Layer 6 of a small transformer language model trained on English Wikipedia (10 layers, counted from 0, width 64). Numbers have three digits each and are written without spaces.
Take only the direct path to the model's output, skipping the later layers: a vector added to the residual stream pushes a token's score in proportion to its dot product with that token's output vector.

Output vectors of the tokens that the questions are about. A number n stands for (n - 500) times 0.0042.
"Europ": 415559257499457454335495476470456627530431570487339255396653669404432505448213535606613523468407483253654550468290449710531418529575502546743722595657554647482369344441443638670648529512480584
"} ": 683510559254410659530613526532549509409406519614544321587285694454490419644451358575289575561525589333374455512348321390326501695670657530385573509622677426528519479327244355718471624570353868
"ats ": 734674520358415471303611322488462567444594583569352463676261397475506365265492603493370545591454523679700550532476321396693496662674567677485585481432551277511531343354449308577529638555436591
"there ": 527506427456410649098704572634556622459150541437483452654334466429306434439545582591212683321386438397680443499556453488548551687690344591504466557326440490543687629565423259655606722541438719
"]": 498597578437358639594847685376412631383452577554393438598321669383472448593369393549575698534525607359425567464297028438493816758530344498199402677565325419520570732329338361619279512638574743
"for ": 352458387663401497409559269473602555485462504345533730531431575504613518467385465534409527439397691425639466252526633357587550622692331478546584411313572621495507628426562544503517484541365652
"using ": 420379447475424589300529290543310491392439827349435388737543437529379503470189699557604349423449757420488384607538479717480557698781321468660743454407448664564474648413382478423470614487583501
"episod": 248679760556312369341598469571495692264335452558454431775648653266536523333286575694647425534350542383777307335354154663447777701504675542434704518569275461621337527480524342635623650641384285
"lim": 572524473409521488393597555411471283596240519435611426732521390581420483511518442452342364471433593487377606610287230695422652633575470383556710684408398541633493585571490502530561585509580461
"they ": 683440582268475553263474476496550492365167563657257199637385451396413477499546658601467397416487580538903528479447376424521412757788311592491579579287303650487564543525435452509560752662393783
"would ": 392563549426515446384799298422429486235432538550367381816161509597512492523534551672523460394432610637732304416371351393455415806654337684434615775182293611676587657398468544494397486794444589
"100": 367516548399505492650693511549546509436465606315498384538655591514521499514362346576383378468381443277529510447402267478458415611619523814636567521549345426559341628550365489594505780439483710
"most ": 394400444588674523422479568456632438425377781165612428565617249526369507556553590517370510489410633375670491271226458495610403515706456495484351502592378865588425582510491527629638378699544379
"requ": 496487448470686414449743436466427372611372652496513355741422457509508481523504476563529524406463802397539402509280213721452557374729311579606719499344385599686658564507444469400478409574405387
"could ": 424566533415543502403856326409381444272384484518376434778094435544382480555599504639479535415447590555684260425352360407546404789694433671501646845140274686655590598412460634539462609689426508
"(": 645558464577303396535566401484545702410483384405803634598339533532597527539391399626404496491558549442291523603550463293667488401552502456489643405550502508524518665308637632503433463207443468
"continu": 473541408535531375550638430369292344457266453384285418730446554443509481569570549529419695445418651455651608588303260642543494542543651616730626534262298458546481587511508510534504435735582506
"part ": 383440275387507497416327531351452478769338549304434362605650500394548426443349465518383526429415604536758245402471627600476416794821561747464550404654370646454359442599623428600709467596646479
"served ": 763695344451603575200686270408193492595522485364285228865416698271508421556214673601392647397438727548372568445634546699324438535623631855532525453292437475578611512504437489531194471542579634
"ter": 343582355605463644299521472386290335439375415515557316442585349532436565586591523474648445545445563553416637363345592457510579677602475549775345537685629779523546367647453319488456621444558432
"has ": 709710469456416316380553406487388690283247446443509464755415568500464494557412586536459632396434624503562476315325476697473288652723476488578496561314533586470586695506435585441288512697422638
"Res": 351461246367377514495723486480421532523506644623542408484527451624558491370513324610574543502420518551537566552231300564437535441613393622502699344489522348656468541421502596563424700677397601
"differ": 445526356541503466477625481446317349485238742357518310666534401418393486576476528531528549422392675128547488445366368614516537492756596508710607600477369782661463562625448389426586878423373501
"ear": 557599666425665510494368415351452499380460617393331586717622328484643482449536604443489443563488600374586454519370260418540545424478407570739648488517239545523577517625615396403328549570479639
"rec": 610662411510549391313312430358484501519472699555512476427625533667706448514422560509441588430462622380442407432610416612477513413502426704408484630457719653614400595527600158457396544500298508
"oper": 289558271624321463276510436508275536592522545372357318818421529370471505606522654519345493551427491546514468363499286588517510488507463316804566534651629522596520513514630470479520595661550688
"′": 383635373554525656406532402484495886384603451416737467404341406435278443474644568614260581521503736388491505552245547415309530528771694619629361836461563335661341344530309424584380700265330757
"plac": 290559434406423516375680376395162323673297528455499313720538406503566492481331466570414631502421598402869586666474347603703339440363683587491583549398706522578503673655532331608687566428420366
"— ": 414561449464529444485525313552415580452629537433381445422555728589359517469380508605361620589451445505460609475468437408694548681576469482696558437377387570447575718191419390581659501505380594
"due ": 463457380547374551239665417426436287380463464544373203631407674493612506402456682572519601489477677386707251757550410463468625723757516367699633470142251612511530637412487485501584571569497561

Output weights of attention head 0. The head adds the sum of these rows, row i times number i of z. A number n stands for (n - 500) times 0.0012.
o0: 331358650339368569677623500284647737539632351485654470237889619719606630422564307548579282646578557405265414363568382637467611254188556321402646403770519450304510540193468618507487734415503689
o1: 569346486414554682433734379527565558526369403652544523524608581640600544603171448501597512503313671525297312449636588885505605356506290427665459453430417430493591399292620743391331339557535428
o2: 317401386284484460418569391529480759278493481496525530517544559748760470537457404715467409439814688425632767437466605674440426326460339583552365646374544411587483502423446728344417534453466464
o3: 354373554698277423430485588777366436322506200703369652553533552664441498755336563711251567385429432271543651561626305676532224637613468521657602459576375499409672676544574462172539521476458434
o4: 496496487419508524431383456441765434584593632657589357435277222550360902382717856440346645545270784623575418454337385485397601431570615634488554641536360384597372502655571506152501497588304334
o5: 388322590528604663762526469295624330451616352643535495445300671514114551551598589416708582749616418349659245686660319303406469625461402546502545402547426511579668513389350481412603564348519478
o6: 441580595429454472692483511478502525244576664467498389226568651480540669443526242495392517509444724558270472519237416538699488678632290504618484308599496578251757664479504395471580635453484441
o7: 463453391297357648546487556544492521672384418439584448410510455541633487512401367720402620696076627444669599695531559379753480359427635691757595191510632257602270409331719299476669549398311590
o8: 595328404349480538214421726492622415421472625335460385302434598363634534809436651548509639702363620414607324452615545439241432635573547727449505561588537323533483180542660508590602607466435527
o9: 492587388546456502518509284432448504411464628694277686740419478722389382478595632513417458553039611389390408698364485665428554206789481607663635580441495542440259396342617574595639516549383544
o10: 216488406524569531498627511400499549693786563515464486243458459570572600549426259710621406563495434590707492437406536465717512648498433498433467344447498445563396466248339471610508289532465794
o11: 644635454464381828473403789452548477453440529497733470619389288518287773489601509271506646526558736558494398407802330381397420384465546613579347508269427625482455409530697445410293534567432451
o12: 533656595389525572642334537676320427450347462635651495679554726635554245564606612507338482297580365426525548387389545474441417442580503503610320401531367253519530517504536417485494348578714700
o13: 656341394600516496349338435655430463615558409479622357410377580657432282617482406563551495565507508855615496513433799384449364464570598545595594225395599600376556457548238551524706424475310574
o14: 612633484346492322583434649495545533482474418911498389462491467417326466318524574676392335477534516461636503295321633699474650575532656633313447321553539446580506333595427854534482520392538285
o15: 622395656595462399522646450473555700712426283314592328355669415546469415639450616234678570711491421590363840489457508765393506382404509465621289577418622529257314643498420550413491563422478550
o16: 522560618535662382609495347322544611401472516632578661639465492598626698450275346639242543459531158396464516740512390518552220699588509362474491772567425317525587287382381393463464570589419740
o17: 325399552702622635482436453674603530493678423167671507404482218540491434609549429732688244557535395564598324631450772411340457654474438495226524454500537433629456348507415799441471460300762542
o18: 249544516367552403547375644434791383389513561686541447515383478328380362494325633752573454688520512522678391495568358707489562492608441350370642603488200754328306691430666594551386602645425330
o19: 621488633357380568221570365311313555422397379534554485506487364743517415462462164658625594585554432534450537620363503535499744285335593540658341692536741723597545464436481677404482593242489606
o20: 503575428548474216569554674586490586452294352574761716456617339414332502420408439686335570524497650358557526449553782495520546634501533635516428595275464556505614309540400428405358316567652457
o21: 416613485587257609493401519569662395646563505522514496376436388516676784701498357357437580259420514561514375436421638509590594627355739407347403590580630597392383609583517371573577420283382498
o22: 468248374631632540523478753873487466400573654459466436250525288630362391477554600595411616350702372736400533628405840441296524320502378601708522460336611433392361393524711373561527551504404531
o23: 578416398492725514374477537473617568282315403306302493551529538618643797734484676414559522423270373551531445278380382345816533676448348313657480550634315434303612501722461424508693777511406586
o24: 352623347603636357471322502367453642381591465498567556408496510364428616360384649164280602493416655694149430428713600626456550509630519399667462232659658739708392404496428570544505515624582491
o25: 351635538460472706497708416454559513418686492541361407574556379585396307427607535516491713669206440366463391535603533413475647717705512321403616667167477534701509553471535343466656444338341482
o26: 503309500516288418489611449437573444307500458563333482392509561586490705535472542561804514519538334355480658513694356495531765586464357366181469459590400481475519587498524691519710416478646583
o27: 383401594528536430565810586348533555458596445546539394598232594589352432503575351360387336461491181601512582506537464523426371445622345458550630689609435467519558475499858518679675552365435378
o28: 397325449573691367623571880429681401486376434457548359582919657332569461478543760695517486560379300262711487432451577540519542476534429610467285513645415465422446407501681273472623488521463065
o29: 543366687598569248476534548536692469387589648441516492513501636448524565602415496420364385586709493463544324380527617533687574760589580480377406575394317405415267642349652259571422439486596359
o30: 448554573723454335461602277327609673398415413391733594441550408240520410425479522649297599423607663625286461539552599562780498464317622633693510553716285454316750247300552467564320667479454531
o31: 449831539710220445555637660632299669341593508626211573476505523337504330441587435477245747817491614329257449542621598626654318469503535498657346378549685262600552522346313534369287449668567529

Each question shows a token from some text and the vector z that the head gathered there. A number n stands for (n - 500) times 0.0026.

"team ": 404602507682640381669705529717493372537520401451477284405546297662458635443458549485445478353419
Pushed up most: "plac"

"- ": 332610702548732107756589538607503529375302306614528343253569465722519735531399356503369488579297
Which two tokens does it push up most, strongest first? "rec", "has "

"in": 305597517636702324645551381709452400453467293478547241453410378635491658454445498475387614438381
Pushed up most: "continu"

"J": 518619619542634266734571498578596375434477360499476503336454417657462676506334478435366584622397
Pushed down most: "could "

"G": 613765645389746344664684396568626438458469346536506554358608361570472542454428456422288404616338
Which two tokens does it push up most, strongest first? "Res", "("

"V": 624618683588651396734451550608632393398358486425542475434506285616451719439317581431419591498347
Pushed down most: "served "

". ": 414599678535631285749430481604526470506257385490652316286562353692455684408329419488206595547388
Pushed up most: "has "

"0": 427636641591631246547733442693478396610503362485578357322455403549513560452340392448446494548440
Pushed down most: "]"

":": 452509589576648392714509517651518490519386465437667365336487425636425665429404398495302550499432
Pushed down most: "part "

"24": 515542540551563478693542512540615439518431515459695455397540375654461553436423452503390535599453
Pushed up most: "} "

"us ": 549632562606644424732439530611513447476471463487545446354491345568504691541288458509353592599357
Pushed down most: "plac"

"|": 499622566500656352761541456683527594507346491422405393313514423667426559524391544491315490459510
Pushed down most: "part "

"23": 461654604559614346707669533554551402531430356570602433297580356669427574442415397520279512659407
Pushed up most: "("

"N": 609609628536689360811558445559530359462477488515554396331498429552460663435406479462432568616426
Pushed up most: "— "

"August ": 347727693469749145699599527603461480430374349663500380263542384698465715507416356518394509621277
Which two tokens does it push up most, strongest first? "rec", "has "

"27": 437615562512537440720573463533578435560432346534680433287566308656412557448366409532243519656419
Pushed up most: "("

"to ": 403655562573650366679545539679483402478445388484453400423378383615484603527379518413464619440444
Pushed up most: "using "

"cre": 436672502581684361686566500739454454428457374501418381422405337633497622508412498406407565451394
Pushed up most: "using "

"our": 548528568526635418744521328579539357484551574509561468327547412560538643443454465499390575574482
Pushed down most: "part "

"ak": 611545561551580457743532351576587380482533513519595498355554414566533631429491492546426608580508
Pushed up most: "— "

"tr": 350714600642797271793598490674494450380456313497475285376444417594472736400416445406355546437317
Pushed up most: "requ"

"\" ": 354600535556688270640615446678470451435469315505489304447456425651517611477471456400404555525327
Pushed down most: "]"

"y": 565636679640666497718557490535500360568490487504592450341439555517421678364331524445466610542364
Pushed up most: "100"

"5": 485573640554605289768470461610489508561297392515671301296559327633472642367310374536167604594487
Pushed down most: "part "

"4": 430503517546686398666543509583546486483411532438707373359496451649516603490380392474365550555500
Pushed up most: "ats "

"ited ": 350557404682714419684615454701491386429515400408569263509471335593465585374421530534394494364404
Pushed up most: "they "

"ed ": 294593433707669372675714542710514419459461363457619342448532385646501631455455523484472490376358
Pushed down most: "′"

"ea": 337637511555675453706548548700566680409525591278381317323433374672390635688420478491423619427594
Pushed down most: "100"

"'": 652534579649561432708378659426631448355226604373557488670379438640447710504410666387648684550429
Pushed up most: "episod"

"a": 508575536574623467728495391546534387528550549451573478295508471566499689408416517527421604530436
Pushed up most: "— "

"at": 594548553619584462697403628470632416371262562391594507602430424661439676488412617410562641531417
Pushed down most: "served "

"was ": 393632495539733404727498495590476485420502400518509370483414391584490681449487472457474666469360
Pushed up most: "they "

"government ": 318748698521722090759589523652450478358330276647544347284512333660460735516380354475424456572241
Pushed up most: "rec"

"ali": 477634549602611307705593495601572397473508386475486511318456411673473719507361499474407596565440
Pushed up most: "for "

"b": 562587535573592466741475416547564363535522533441602486319518446559464676405382534552425604563446
Pushed up most: "— "

"is ": 414661515595720451658600515685510504408472473379446282462524402615481610393479427509453623485381
Pushed up most: "requ"

"ut ": 338681666464645192766477565607464481374331276685439365221451347699430801659369433547455512622253
Pushed down most: "} "

"ot ": 399653549601736302797528524683451486338468357492445282375488361641549713455461464450488558513353
Pushed up most: "differ"

"n": 418691597616691315826616542618580337404422359479498418350486246637442883338307459498399539620249
Pushed up most: "ear"

"d": 338666702539675158776515578566437507360310261718496327328527423736375817614398496441400503538251
Pushed down most: "} "